Layer 6 of a small transformer language model trained on English Wikipedia (14 layers, counted from 0, width 128).
A neuron's activation on a vector x is GELU(gate . x) times (in . x), where the dot is the dot product.

Input weights of the MLP neurons that the questions are about. A number n stands for n times 0.0072.
n39 gate: -19 -10 -15 44 -48 -28 -24 -32 -27 22 -21 34 -42 39 10 52 36 4 -16 -1 -29 -7 -28 29 19 10 -20 9 -18 11 -24 -1 -11 -3 3 3 -30 3 9 -33 -25 -14 -18 -22 -6 4 14 -7 -9 -19 5 -31 -19 13 -55 -17 -14 -40 -22 -14 -53 -67 -42 13 -13 52 -18 -33 2 37 -8 12 4 -14 21 -14 -10 -18 -43 -23 4 -12 -16 -28 -19 -12 -52 -16 -23 -25 -4 0 16 10 -31 35 -11 -2 7 -32 1 -23 -5 -18 13 -34 -7 -29 17 11 -1 -12 74 2 2 -13 10 39 -4 -7 5 -24 -36 -8 -7 -13 25 -27
n46 gate: 13 -3 -44 16 -16 -14 -6 -6 1 -33 -28 31 -8 17 -6 -10 -33 0 2 -34 -18 -50 25 4 -5 -51 -22 26 32 -56 -47 19 -65 -1 34 -19 -47 -21 18 -40 36 -5 -3 27 16 -27 8 7 -5 39 -36 -80 9 26 2 -25 40 4 10 7 0 10 -36 -3 8 -19 1 -11 -27 -36 -14 22 2 40 -14 42 -6 10 -22 4 16 -11 31 -20 -4 -9 -5 -6 -15 19 31 -11 4 22 -8 -2 37 16 -9 48 -9 -32 -28 -3 32 -30 -29 -19 24 -15 -18 25 -34 -17 12 -71 22 22 -6 -2 14 25 -39 -10 -56 -53 11 -9
n62 gate: 56 -49 -10 -35 46 -53 -24 -9 12 11 -19 -10 17 2 20 23 -12 -11 -2 -21 27 3 2 -46 -6 11 -22 -12 -11 11 28 -32 79 5 12 1 5 10 35 22 -30 0 20 -16 -30 -55 -38 -18 -15 55 49 11 23 14 21 3 -35 -3 38 19 -3 -16 -3 -6 -37 -4 11 1 -35 21 -14 -16 11 -7 12 -4 -17 -39 22 6 1 9 9 -50 22 5 12 40 19 11 -15 2 27 -2 3 30 7 6 0 -50 -46 5 48 28 21 22 -19 24 18 -9 21 -5 -24 -17 -20 15 41 -16 -26 3 13 -39 -21 45 -17 32 -17 -37
n68 gate: 19 21 -42 -2 12 4 -6 35 62 -25 -3 6 5 -8 -22 -48 3 12 -12 43 17 -31 -56 -29 32 11 -43 -8 26 62 -17 14 13 -59 45 -14 -56 -8 -18 -3 27 -27 42 42 -37 -34 -13 -30 -15 -2 -36 28 -75 -1 -13 17 8 18 17 -51 -26 29 -20 10 11 -1 -32 18 23 -41 -27 -26 8 9 13 -23 -5 -24 16 22 23 37 56 -11 7 53 -8 -25 13 23 20 1 47 20 5 -16 -7 23 -5 -23 -10 -16 17 18 8 31 -33 -43 -4 10 25 -6 25 -11 -9 19 34 -11 0 -6 -8 -2 19 5 8 50 6 -18
n90 gate: 12 -2 -1 17 -29 23 37 -31 24 -26 0 -29 -12 5 31 12 2 -51 -24 27 12 15 -24 -11 -10 -19 -33 -9 -15 -31 25 18 36 -27 -4 -14 11 22 -11 -34 -19 43 -25 3 -9 22 18 -40 -41 -22 33 -34 10 69 -30 -14 2 -39 -25 41 29 -10 -29 -47 -7 -32 -4 -21 -6 -13 10 14 31 18 32 10 70 13 -4 -35 23 -10 -7 -22 -6 2 -40 -19 -2 33 -12 -45 -10 -1 14 9 10 41 56 -18 7 -42 15 52 31 1 17 -5 -22 9 2 -25 20 -7 34 29 -16 -14 17 15 -7 -5 -4 -28 10 17 38 21
n107 gate: -13 -7 -21 -6 6 26 13 -4 5 12 -6 11 14 27 -15 6 -22 -46 -4 44 29 70 -12 -5 -16 40 -17 -11 15 15 6 20 -14 -16 -6 -33 -28 29 -32 -23 5 -3 -27 44 6 7 21 10 -24 -14 -31 -19 -34 -3 4 31 -57 25 -14 27 0 -15 22 -13 16 -21 -34 -19 -9 57 -3 30 15 -29 -17 42 42 9 5 -15 -7 -38 -22 -27 9 3 -26 -1 -26 34 -25 -9 -12 -2 -30 -4 -6 -8 -46 7 -55 12 44 53 25 4 -39 -43 -27 32 8 18 -12 42 1 -18 9 -17 22 64 11 -20 -7 22 1 2 44 -8
n151 gate: -2 5 9 2 14 15 -27 -28 8 10 53 0 -61 26 -9 41 -3 4 -16 6 10 0 1 11 2 15 -27 1 24 -20 45 17 -5 66 -24 6 10 -49 65 26 7 48 14 50 -39 -24 31 -5 -6 13 -24 -69 -3 27 11 33 -9 -5 1 29 -5 5 -11 8 -24 -10 -11 -11 9 42 -50 2 7 28 11 47 -12 -42 22 -28 -2 -15 22 -45 -7 54 1 -12 0 -12 5 12 23 13 16 28 -3 23 -22 1 16 -18 -28 -28 33 -18 -21 17 -6 -30 -6 42 -27 1 -5 -26 -6 -36 31 30 -55 7 25 1 30 -6 -21 1
n157 gate: 5 49 18 -5 -1 22 16 -25 10 2 -28 9 -9 -26 -19 16 34 -2 29 42 -58 -25 10 -7 49 18 26 23 22 -33 -5 -12 -7 -9 11 5 -32 34 23 1 -3 -7 7 0 3 -13 -13 5 -25 31 27 24 25 27 -31 -13 -4 -4 2 -41 -28 10 33 2 6 4 -18 28 -17 5 11 1 -25 -18 -39 49 -41 53 28 -38 4 0 5 16 22 -38 -19 11 -29 -55 -1 -47 6 -16 -16 -28 -31 -10 29 14 39 -28 35 20 37 -15 -36 -6 -14 -37 -25 -17 -5 10 11 11 39 26 -38 15 60 23 11 -4 -5 -23 -3 -1
n164 gate: -6 0 -53 -50 11 -21 -40 3 -35 -2 -46 2 9 -14 5 29 19 -35 -11 12 -15 -39 19 -9 -18 18 -7 31 55 -21 5 -53 4 1 25 24 29 -5 38 5 27 -11 -6 13 -16 26 16 -12 9 -13 -47 46 2 -5 44 22 79 -48 -6 -20 22 14 -1 -20 -1 10 41 -12 -47 -6 -26 5 -2 31 -1 -17 -63 22 -16 22 -9 2 -7 19 9 68 -21 32 -15 -22 -8 -16 4 5 24 10 -14 -37 -32 21 -32 28 -6 -37 -8 4 33 34 -14 -41 -44 12 -13 0 -4 -21 30 -7 30 -16 -8 -21 -33 -7 -13 -21 -35 -32
n187 gate: 38 5 -5 -7 -20 22 -51 -8 -49 7 -9 -13 9 -45 1 -15 -10 31 -4 -23 11 36 14 -22 -39 -14 -16 -15 34 -56 -45 -1 -29 8 -10 49 -10 31 -11 -5 36 23 26 -7 18 4 -26 -38 -18 7 48 -1 -4 -6 18 -16 19 -66 11 -16 7 17 8 -8 -16 13 -44 6 -32 -26 -21 -16 -1 39 2 27 5 11 -33 -20 -4 6 29 -2 31 -6 9 28 -28 39 24 4 -13 27 6 -29 -1 6 -14 34 -50 -10 -43 -26 15 -5 -3 -19 20 -8 6 43 20 20 14 -20 -20 33 -6 26 11 -4 -15 6 6 -7 -22 -55
n202 gate: -2 -5 10 9 -37 16 -28 23 -19 -6 8 -32 20 -9 43 -12 8 2 -28 31 26 64 41 -24 -15 -34 -10 26 32 34 11 15 2 19 18 -24 -19 -30 57 -8 15 40 -14 -7 4 -21 -13 -30 15 15 -3 -31 3 12 -43 -37 -21 36 -43 -6 -25 28 15 33 -9 -30 -71 17 23 -8 -9 24 54 -6 22 2 11 26 -22 5 15 -7 -24 83 33 0 -28 -82 -1 -18 45 27 53 -19 22 16 27 13 -3 0 -22 -31 -40 -2 -34 17 -10 -21 35 -47 13 -16 -16 -20 13 -3 -22 7 43 -7 27 3 10 4 -25 -15 7 -47
n39 in: -31 29 -23 31 19 -28 -19 -6 4 -2 -16 -24 15 -29 8 25 38 -18 51 -2 40 10 -43 -2 -58 -11 -25 38 -5 -33 -29 21 0 -15 -23 8 -9 -6 -2 23 4 0 -58 -13 -11 28 -20 -31 -37 4 -20 4 -19 -45 38 25 -10 16 14 8 -10 10 7 79 19 -6 17 4 -24 -10 31 14 42 -33 -34 26 5 -14 -4 30 -1 -37 5 8 -26 4 23 -23 26 34 7 -29 -24 -15 14 13 4 6 -19 38 66 -2 0 -26 -8 -17 39 26 -27 -10 -6 31 28 -1 -23 -28 -1 -44 -2 14 32 -12 -31 -12 -31 -31 -16 33
n46 in: -58 -1 24 11 -38 -2 -20 32 13 8 17 26 20 6 -8 7 6 0 21 -7 2 -26 -7 -19 35 -20 57 7 -31 -37 16 -37 48 -31 -59 -12 -15 26 18 -16 9 47 1 37 -48 -15 6 8 -38 13 7 34 20 -17 26 8 -20 -21 -11 22 -3 -18 17 17 -17 -2 25 -2 -12 -42 -50 -15 -47 -3 -4 -4 -37 -51 37 -17 12 -19 -37 22 -55 15 26 16 -37 -2 10 -12 22 20 -27 -60 -3 -12 15 -45 -47 25 0 -11 13 8 29 46 -14 -21 -16 -21 42 26 -17 -46 19 14 13 1 1 4 31 75 1 46 -38 -35
n62 in: 37 12 -20 2 -16 -21 35 10 -21 -2 -25 -4 -14 6 -31 9 -25 50 -21 -11 43 -28 -8 -30 7 21 -6 6 12 -2 -3 26 -13 7 24 -14 0 -33 -8 8 -18 43 -10 16 20 44 29 -7 14 47 -2 -51 -21 -72 -20 -13 -23 -10 2 22 32 52 31 17 17 -49 24 24 -14 42 -44 17 2 -28 -1 9 1 65 38 -16 64 4 -55 -30 -12 -15 -8 -33 -30 2 16 -2 -4 -19 -7 -6 -32 7 -45 -18 15 25 7 -15 44 -34 42 29 -14 -10 36 30 26 19 20 1 -34 -42 6 -5 13 5 20 2 14 13 7 -22
n68 in: -47 4 2 3 23 -38 12 5 31 28 -35 -19 -8 -4 -24 -32 -55 -9 6 14 -15 -35 -17 -18 38 -26 30 25 6 -1 7 48 -42 1 -35 19 -1 4 4 -12 11 -9 -3 -25 25 -31 -46 -17 19 -12 -12 -1 31 -7 0 22 -20 -16 -1 -31 -5 -20 -9 23 85 8 -40 17 6 11 28 -13 -38 13 14 -73 -20 -10 2 28 25 23 25 6 -24 16 -51 -11 0 2 -11 -6 -5 27 -18 6 -11 5 -25 -40 9 -6 20 1 1 -13 5 -4 -5 -14 0 -1 -2 -7 32 -33 -5 1 36 49 -18 -10 11 -11 18 -29 59 -42
n90 in: 39 42 3 32 -24 -2 8 40 -42 -61 -20 11 -2 -8 19 15 14 19 4 -23 17 -32 45 20 24 -3 -1 9 -33 28 32 -24 4 32 -9 56 -45 -22 2 -23 -9 33 -16 -8 -20 5 39 -8 -25 -23 -8 -17 40 -26 20 -7 -7 38 4 80 -12 0 5 30 -35 27 46 4 11 0 -10 18 11 29 29 -34 9 -32 10 22 -48 20 -62 28 7 17 14 -7 -55 -6 11 -17 -23 -30 -30 11 13 12 8 21 -47 -26 -12 -4 18 12 -2 6 5 64 -29 26 -11 -53 10 17 -13 -3 54 5 5 -7 48 -42 -22 21 -16 34
n107 in: -7 -13 24 29 16 2 -19 36 -19 7 -43 16 13 7 -12 14 20 28 8 -37 -15 -38 47 -31 -32 -2 -27 42 -2 -18 37 -8 -23 13 14 -47 30 25 -7 22 19 9 2 50 -15 12 -5 37 14 -28 -22 16 -28 -41 45 -24 -4 -12 -2 7 2 33 -26 -1 -8 18 51 0 -27 -31 44 -6 35 47 -20 11 2 -80 -9 -17 -33 11 19 -20 -5 -41 -20 -6 67 13 -8 43 40 -24 -24 29 -29 -22 7 -7 30 28 -8 -64 -4 14 -25 31 6 -7 -13 21 -19 -39 11 29 16 -1 -46 -17 1 12 -29 -32 -15 20 4 25
n151 in: -18 29 -19 4 3 2 19 21 27 -26 8 -13 -6 10 -10 0 -46 9 38 -62 4 -21 -50 32 -28 17 23 11 -19 19 8 -13 5 -35 -20 -9 -23 21 8 -1 -10 21 13 -9 7 16 3 3 4 -1 -7 15 50 -10 -7 -40 12 46 -29 26 15 23 -4 -10 23 44 -13 37 -3 -22 -1 -39 -19 -58 19 7 47 4 -20 9 -21 37 -21 -5 -9 -5 23 38 -38 -31 -5 -4 1 4 50 -28 -16 7 -35 -24 -48 18 8 35 -30 -29 -10 -17 47 1 30 -6 -1 -29 -40 -3 27 -13 22 -7 54 -10 31 51 11 -2 20 -4
n157 in: -26 9 24 -19 -60 -32 66 10 8 10 -12 24 -45 43 17 19 -33 7 -4 1 12 -11 -4 -20 -10 -53 2 21 -29 24 -50 20 7 9 -2 -13 21 -16 7 -10 -3 1 1 -27 -50 4 5 -27 -24 11 4 -13 13 -12 -28 12 8 -10 -14 10 14 -28 -34 -7 -9 -21 31 -3 1 -16 -6 -6 9 -42 -23 3 39 33 35 10 26 26 -8 -12 -8 1 0 28 56 -10 3 -46 -12 23 15 18 -29 -14 10 -10 1 -38 19 42 -16 16 20 26 24 -25 1 11 13 -31 -6 21 -16 33 -34 -50 -26 33 5 16 3 23 -4 9
n164 in: -28 3 4 -31 -3 -45 10 -33 -32 -47 -38 28 40 37 -11 -16 -28 -12 -25 -21 -42 -16 -20 -36 -36 16 14 17 -19 12 -58 -34 34 36 8 13 -28 -51 -12 37 -83 -39 26 -38 2 -8 -22 -46 -4 -21 65 68 -13 30 -19 17 -5 11 20 10 -17 11 33 -13 -11 -21 8 -21 -18 -5 -25 28 -51 8 -16 -25 -19 3 -27 11 43 -6 68 -2 -11 65 -10 14 -13 -6 33 -1 37 -18 -18 -40 -9 23 -65 9 -46 42 23 41 -13 -12 -29 -47 -21 -10 -17 -20 -44 -48 94 0 16 -61 17 -3 37 -28 11 71 18 7 -35 17
n187 in: 12 -36 11 7 2 23 8 -29 -15 -15 4 9 23 -36 24 45 57 14 -18 -28 29 -18 -16 -29 20 -4 24 13 27 29 -3 18 52 5 68 13 25 2 -56 -35 20 1 23 -33 -3 37 10 -14 -8 22 -12 39 3 2 -27 -42 9 -16 37 -9 -11 13 -11 6 -19 -31 -17 -6 -23 20 22 8 -5 -20 -13 14 -4 -5 -25 -19 0 -5 32 47 15 -13 -22 -2 -4 11 21 -32 21 5 -33 31 24 2 -28 -25 40 -9 32 -22 -14 -41 -33 -18 7 -7 -10 27 25 29 0 11 15 -12 8 5 10 -9 5 25 -46 2 -26 58
n202 in: -30 -20 -55 -58 39 -3 -7 -24 18 -43 8 47 -6 16 15 -12 -24 28 -6 -20 6 -28 -6 -51 -27 36 41 9 -20 -26 -4 44 -7 -32 5 -33 14 20 -13 -24 -11 -23 -15 -61 -31 -39 14 3 -25 -24 17 16 -2 -31 -2 -23 -19 -16 0 0 0 -12 -30 -8 7 11 60 -14 -58 -47 13 -3 -10 -7 37 9 6 5 79 1 -6 -8 20 -44 -36 -18 -30 7 10 -23 -4 -27 30 -47 -4 33 -19 -2 -13 15 -12 -41 8 27 -12 -4 4 63 6 -21 45 14 9 -27 24 -4 32 -35 -60 -23 28 37 7 3 26 11 -8 57

Each question shows a token from some text and the vector x that enters the MLP there. A number n stands for n times 0.042.

" the": -28 -3 28 -2 -7 -23 -11 -7 -3 -8 -5 -17 5 1 -76 -14 -1 -28 36 -41 -13 -13 22 34 3 14 -1 -8 -44 31 -15 -24 0 7 25 -17 6 -11 -17 -1 40 24 1 25 30 -32 -33 -35 11 -7 -26 -1 -28 52 15 10 -20 7 39 14 13 2 -20 2 26 18 -1 -17 14 44 11 23 -18 22 16 -24 29 -20 -7 46 -11 -27 -8 37 33 -39 41 0 -43 -13 -4 11 -25 13 14 1 18 -28 -41 9 65 22 -3 -5 -25 17 13 -21 16 12 -33 -22 12 28 -7 -18 -9 -9 -32 -39 20 16 24 -12 11 6 -46 20
The most active neuron and its activation: n157, at about 0.22

" W": 27 31 32 -10 -18 3 -9 1 -26 -12 -23 -16 -13 -3 -18 -11 -11 -4 33 -12 3 -56 -22 33 -9 32 20 10 -70 20 -12 -2 15 9 37 -36 16 -5 -7 -42 -31 5 -14 -6 28 -10 -61 -11 9 13 -27 5 12 1 8 -2 -39 17 48 -8 4 -15 -15 0 46 21 13 -56 14 17 2 5 15 3 9 -28 -5 -13 17 4 13 -29 4 9 22 -62 8 -17 15 22 -16 18 3 -37 -4 -15 12 2 -24 13 35 -1 2 -7 -55 12 28 -22 -57 2 13 9 -3 62 12 -5 -33 -20 -14 7 -6 -32 45 -30 19 2 -14 -1
The most active neuron and its activation: n157, at about 0.24

"r": -14 2 7 -10 -36 5 -23 19 -4 3 18 25 -28 21 8 -23 1 26 16 -23 23 -25 -25 -25 -3 5 10 -4 -13 28 -8 -41 -1 -14 -22 -32 20 23 -1 18 8 -2 -12 3 33 -11 -72 -10 5 -15 -2 39 24 31 18 6 -3 -5 48 17 -20 14 -39 -8 64 -15 11 -15 18 17 -5 24 -7 15 20 -5 16 -2 13 10 22 13 -32 51 25 -84 -14 20 -2 29 -43 27 6 -43 23 40 -2 -1 -28 -14 38 22 -19 -16 -3 11 36 -12 -13 -16 -48 31 12 9 -1 1 -38 9 -14 -11 -14 -23 18 -12 4 18 -52 -7
Which neuron lights up most? n164

"ost": -29 14 41 11 5 -11 -25 -21 1 -13 37 -27 19 21 -11 -2 -34 18 20 -14 33 -35 7 -16 15 37 21 3 -18 16 -35 13 -15 -47 9 -7 29 11 6 -5 -2 23 -3 19 38 -16 -26 -12 -30 12 28 -7 -18 70 -4 26 34 27 15 -10 4 29 -32 -35 41 27 18 -11 -7 -1 21 -24 27 36 -8 -25 20 -24 23 12 18 -30 7 12 28 -46 9 5 -14 19 26 29 22 -12 26 37 -14 -21 -31 12 57 17 -13 -17 -8 12 7 -7 -28 -5 -34 -13 -2 29 11 28 18 -16 8 -41 -41 -15 58 -16 -23 7 7 -24
Which neuron lights up most? n68

" At": -14 10 54 31 -6 -36 -23 -7 -1 -16 9 -2 -6 -8 -13 9 -13 -30 33 -4 35 -31 -17 43 2 31 14 -7 -44 10 -25 46 7 -39 27 7 33 28 -66 -12 -19 19 0 -1 19 -26 -44 44 -3 12 11 -36 5 21 26 29 -13 -2 10 3 -17 -15 -32 -8 43 2 8 -42 21 29 6 22 -16 6 10 -36 -31 -2 -13 32 19 -31 15 -9 27 -22 0 11 14 -24 30 5 38 -36 30 9 3 -4 -27 19 48 16 -19 -31 -29 -3 17 -20 -24 9 -7 7 16 23 -1 13 2 -16 -13 -34 -42 19 50 16 -10 7 -34 3
Which neuron lights up most? n39

" -": 21 3 39 -12 0 -49 -12 11 -40 -16 1 27 -23 -2 -30 -9 -21 -23 23 -26 19 -34 -16 17 -3 33 12 -8 -40 26 -8 18 23 -14 -4 -34 29 9 2 -9 -36 6 -15 -3 29 -25 -7 12 0 -16 -11 9 7 30 21 52 -13 -15 35 10 -28 38 7 -14 -26 1 8 -48 28 23 0 14 -3 10 8 -3 15 -22 25 -3 -14 -44 -12 33 7 -86 8 18 -28 12 -20 28 -7 3 -16 15 -16 -16 -51 2 51 8 -22 -13 -52 4 9 8 -11 35 16 -20 -4 28 26 -38 -1 28 -40 -6 40 41 8 13 10 11 7 13
The three highest activations, in order: n107, n157, n39

" P": 3 41 38 -10 -33 1 -13 13 -8 -22 9 -12 -32 12 6 -29 -23 -2 12 -13 0 -29 -13 41 8 35 -11 2 -48 -5 -23 0 16 16 7 -18 22 10 -46 -5 16 1 6 21 5 -38 -28 10 -14 10 33 0 -17 -6 20 31 -31 6 25 4 -10 -21 -10 9 38 -4 17 -56 8 9 9 13 26 14 6 -6 36 -35 -2 8 21 -22 14 26 30 -68 33 25 -27 9 -5 17 14 -30 -8 23 -19 -20 -12 8 51 -9 2 -11 -45 22 50 12 -66 -6 24 24 6 34 -10 -18 -13 6 -15 -25 -32 -25 52 29 33 28 16 -1
Which two neurons fire most, strongest first? n151, n187

"ne": 10 -8 34 19 -10 2 -13 2 -27 3 23 12 -33 -2 -34 -10 -33 -2 45 -21 15 -33 -22 13 5 0 9 7 -47 -2 -23 -7 10 -38 1 -4 24 -3 3 -22 -18 28 -5 -14 22 -5 -49 20 -20 -2 -36 20 42 44 -20 59 -18 45 31 0 -27 19 -20 -22 11 10 9 -41 -9 -3 10 20 14 -13 7 -12 30 15 13 2 0 -7 -28 44 39 -49 -5 17 -18 9 -16 37 -34 -66 -6 3 -13 -16 -30 30 48 -17 -11 15 -27 19 40 -20 -2 15 4 -12 21 38 2 0 4 -2 23 -26 -2 -38 -27 11 37 22 -27 -26
Which neuron lights up most? n39

"26": 1 -10 14 26 -24 -33 -9 -5 -52 -41 16 14 -49 0 1 -4 -11 -25 27 -8 30 -20 -34 3 -18 9 41 -1 -57 42 -5 13 11 -5 -10 -25 8 3 5 10 -51 14 -8 8 8 -9 -45 -14 -3 24 -8 2 11 53 -13 25 -7 -19 31 27 3 1 12 -7 12 42 12 -40 22 15 10 16 2 8 20 12 60 -5 40 4 16 -7 4 53 41 -25 43 13 26 16 6 22 11 4 18 -22 8 -32 -23 -18 32 6 -33 -24 -39 19 20 -56 -39 -5 -46 3 1 0 3 -30 -9 -9 -31 -5 -7 -24 10 9 31 5 -18 1
Which two neurons fire most, strongest first? n202, n107

"C": -6 44 -5 -22 -46 -18 -26 12 -14 -31 7 11 14 -13 -22 -7 -62 -15 -5 -8 52 -26 14 12 10 52 4 10 -23 8 -43 -4 -13 -5 -8 -20 1 24 -13 0 -8 32 -8 -15 10 -36 -54 16 -16 12 8 -7 -10 12 4 35 -21 -10 28 24 -19 -14 -40 -3 15 -41 60 -16 7 14 8 24 2 15 23 -17 5 -13 51 14 0 -1 -20 43 48 -54 16 12 26 4 29 28 33 -9 -3 6 -8 -18 -35 11 11 6 -17 -7 -40 41 41 36 -19 -1 -10 0 19 -1 21 -6 25 3 13 -23 29 -32 22 -32 32 1 -18 -5
The three highest activations, in order: n62, n202, n187

" |\n": -2 58 24 -22 2 -33 -27 -19 -1 -13 -6 8 -39 17 -19 1 1 5 46 -31 16 -24 19 11 25 18 16 8 -13 26 -51 -11 -6 -7 17 -7 36 -33 18 -17 -27 21 -6 -7 28 -27 -31 3 1 5 -3 26 -16 33 -19 61 -44 -13 50 24 1 14 -26 0 4 52 0 -10 -12 24 20 14 23 29 5 -51 13 3 -13 13 22 -7 28 25 11 -42 0 -15 -17 28 0 23 -8 -19 13 -11 2 11 -34 -29 50 -45 -34 -28 -15 10 15 -34 0 3 -3 -14 -1 17 2 -31 -35 -36 -32 -44 24 -4 24 21 22 18 7 1
The three highest activations, in order: n39, n68, n46

"oman": 20 19 -3 -9 -22 1 -12 17 -15 -8 0 10 25 40 -18 -36 -7 1 59 -34 20 -10 17 13 -9 28 13 21 3 11 13 4 -50 -18 6 6 40 -3 -26 -27 5 8 14 4 6 -28 -11 17 -16 -15 31 30 17 49 -25 47 20 2 31 19 19 1 3 -22 30 2 20 -3 3 19 2 53 29 -31 4 -36 18 -18 -2 36 32 -35 7 14 22 -42 18 -26 -13 -3 11 48 18 -58 30 7 1 -15 -27 28 35 -30 -10 -30 -45 -27 35 20 4 2 -29 -2 38 34 -3 -12 -17 -25 -30 18 -14 8 -1 -19 9 -6 -54 -1
Which neuron lights up most? n46

"i": -8 5 34 24 -53 -7 -7 24 -17 -25 10 32 3 6 8 1 -57 10 33 -13 7 -22 -13 -12 26 41 -1 -39 -14 6 -21 6 -3 -12 -22 -19 32 39 1 15 -13 24 -29 6 29 -16 -50 -11 -13 -22 9 -5 25 34 24 40 -25 18 41 19 -23 21 -3 -20 -4 10 11 -22 17 17 19 19 38 -11 -7 -4 -4 -35 3 10 -24 -2 -25 25 41 -30 27 35 -51 16 -17 31 16 -58 10 -5 -1 -13 -48 6 71 7 -10 2 -27 19 7 -10 -34 10 -23 -10 16 32 8 0 1 -8 -24 -1 4 -34 12 1 29 40 -28 21
The most active neuron and its activation: n107, at about 1.5

"4": 1 -2 29 25 -19 -40 -21 1 -40 -31 22 25 -34 5 23 -16 -16 -24 43 -3 22 -19 -11 -28 -14 19 35 -1 -38 25 -1 26 -7 4 -23 -18 4 -12 -23 1 -38 7 -22 26 2 -13 -43 16 -8 20 15 12 13 32 -6 41 -10 -19 6 28 -19 -18 -1 -43 12 17 32 -30 7 5 30 28 15 14 29 6 63 -23 37 13 16 7 -13 42 39 -39 40 51 -12 8 11 -8 -15 -13 -5 -16 11 -21 -23 -3 55 -2 -28 -34 -38 28 4 -38 -49 -7 -38 -7 -10 15 -9 -6 -9 -11 -13 -11 -18 -23 -2 20 33 16 -10 -23
Which two neurons fire most, strongest first? n90, n187

" h": -28 -11 27 20 0 12 -4 12 -7 -11 13 -11 -15 -7 3 18 -24 24 31 -9 3 -30 -20 -12 24 16 -20 -31 -54 11 -5 -4 8 -33 32 -1 5 -63 -12 -4 8 34 24 -5 27 -15 -26 -23 17 14 -14 5 7 0 -19 64 -23 25 43 14 -6 16 -45 -13 40 -16 56 -32 8 13 13 13 -28 49 -6 -23 36 -6 10 -2 9 -3 -14 26 2 -56 2 6 12 36 -4 22 1 14 2 -5 0 -29 -21 -5 13 -29 6 -15 -29 45 35 -33 -25 15 -17 -2 7 49 31 -23 -3 -15 -36 -14 -33 6 52 28 26 19 -25 8
Which two neurons fire most, strongest first? n68, n151

"ot": -7 14 37 -1 -25 11 -39 34 -19 -12 -21 8 25 18 -4 -27 -16 -10 52 1 28 -25 5 -11 18 34 -13 25 -36 9 -45 35 -9 -2 12 -8 -6 14 -27 -24 9 -9 7 -22 15 -36 -18 11 -34 -15 7 5 -13 61 -23 31 -29 -7 4 19 -34 -36 -8 -37 37 -13 14 -26 3 4 -12 36 -3 28 24 -35 7 -16 20 34 -4 13 2 25 43 -37 -4 7 -34 -6 -5 40 4 -22 38 14 5 6 -26 27 39 6 -23 -40 -50 15 4 16 -39 -2 16 24 24 50 28 15 -34 -20 4 -15 0 -16 -9 -21 23 41 -2 -10
Which two neurons fire most, strongest first? n68, n202

" |": -7 -18 42 -41 11 -43 -20 -11 -6 -22 19 27 -12 -19 -12 -15 2 -20 28 -25 8 -19 2 21 -3 14 2 -19 -37 29 -2 36 31 1 1 -7 6 18 1 -9 -3 28 22 26 34 5 -38 33 18 16 -12 -17 -6 35 7 55 -21 -10 10 23 -2 12 -27 -2 3 1 11 -34 10 31 43 21 6 12 11 -3 39 -17 26 33 -10 3 -6 13 0 -68 8 30 -10 8 -5 7 5 -9 34 -27 -10 -11 -24 12 65 -28 -23 -39 -27 -20 9 -22 -22 20 -44 -17 -16 47 19 -44 -20 5 -39 -15 30 -53 37 25 -11 8 -10 -11
Which neuron lights up most? n157

"age": 37 3 23 2 -3 -31 -2 16 5 6 -4 33 -14 -25 -21 -31 -33 -5 28 -42 65 -20 5 28 52 20 9 2 -23 -5 -17 -2 -16 6 19 -11 30 22 -3 8 -37 11 9 -18 38 -30 -20 13 -16 6 25 17 21 68 -17 31 -8 18 28 24 -30 47 0 -25 6 5 -11 -22 3 -5 23 17 2 -2 -6 -18 29 -6 12 4 27 -35 -34 43 12 -29 0 54 -7 -14 12 31 -7 -8 10 22 -26 -8 -33 21 35 1 -10 12 -19 15 18 3 -28 43 -5 -23 -12 57 6 -39 16 10 -49 -33 18 -1 -12 -1 37 25 -15 -3
Which neuron lights up most? n62

"25": -1 -7 26 21 -25 -31 -6 -8 -51 -37 15 19 -46 3 5 -3 -13 -21 24 -11 30 -31 -31 2 -11 16 38 -14 -63 43 -2 25 9 -6 -11 -29 12 7 10 12 -46 15 -3 11 7 -8 -47 -17 0 26 -9 -1 15 47 -12 25 -5 -16 29 17 4 7 13 -13 9 42 9 -46 23 9 9 11 4 8 16 7 68 5 42 2 15 -8 2 58 41 -30 33 16 21 9 8 26 0 5 18 -19 3 -35 -22 -10 34 10 -23 -21 -39 22 12 -51 -47 0 -48 -4 -2 -4 -8 -26 -14 -8 -22 -2 -4 -26 7 11 25 2 -23 5
Which two neurons fire most, strongest first? n202, n62

"L": -17 34 -2 -16 -33 -1 -11 24 -19 -3 20 18 -49 -25 -8 -10 -5 19 24 1 4 -38 18 21 10 31 15 -17 -41 6 -46 -32 -17 -13 -17 3 21 3 -8 -34 -15 42 -2 5 9 -43 -48 10 1 19 1 0 -2 16 0 34 2 13 13 55 -6 14 -32 9 36 1 20 -5 -3 -13 22 2 8 25 18 -6 3 -13 65 15 15 -22 -35 42 20 -67 40 2 -12 2 34 42 -9 -26 12 11 3 -14 -38 -7 38 22 -22 -26 -48 40 20 -4 -10 18 -20 9 13 35 -1 14 -3 -14 2 -3 31 -45 9 -38 31 -1 -14 3
The three highest activations, in order: n187, n164, n157

"7": -18 -3 15 4 -12 -50 -30 18 -11 -32 15 25 -45 -33 2 2 -27 -12 33 -31 29 -29 10 19 -26 10 21 12 -5 24 -1 15 -20 -22 -11 -22 -10 -19 -6 17 -12 5 5 -16 12 -21 -37 1 -6 1 41 18 12 72 -16 8 -20 14 25 40 9 26 9 -30 2 1 23 -30 19 21 36 40 -3 1 30 -11 30 -4 55 23 3 -24 -7 64 53 -44 38 -6 -3 19 4 0 24 -12 15 -24 5 -30 -29 10 61 -5 -18 -46 -37 4 19 -3 -15 20 3 14 12 39 -19 -11 3 -12 -29 -25 2 -17 5 -1 -1 0 -23 4
Which neuron lights up most? n202

" ": 11 29 30 33 10 -27 -26 5 -13 -32 30 9 -26 9 17 3 -13 -15 22 -30 -1 -49 -3 6 -1 31 14 1 -51 11 -18 22 46 -31 11 0 13 -20 13 8 -30 -19 9 14 28 -37 -44 -20 -1 -15 -9 4 -6 31 12 12 -17 14 21 4 -9 5 -3 -20 35 1 36 -25 41 12 28 22 -5 15 -18 24 37 -18 5 24 6 -32 35 42 29 -63 7 9 -44 28 -11 41 3 -24 19 -7 17 -17 -31 16 26 2 -6 -30 -27 13 53 8 -5 41 -16 0 -9 20 -7 -30 -44 -12 -17 -46 26 15 26 -7 38 3 10 17
Which neuron lights up most? n46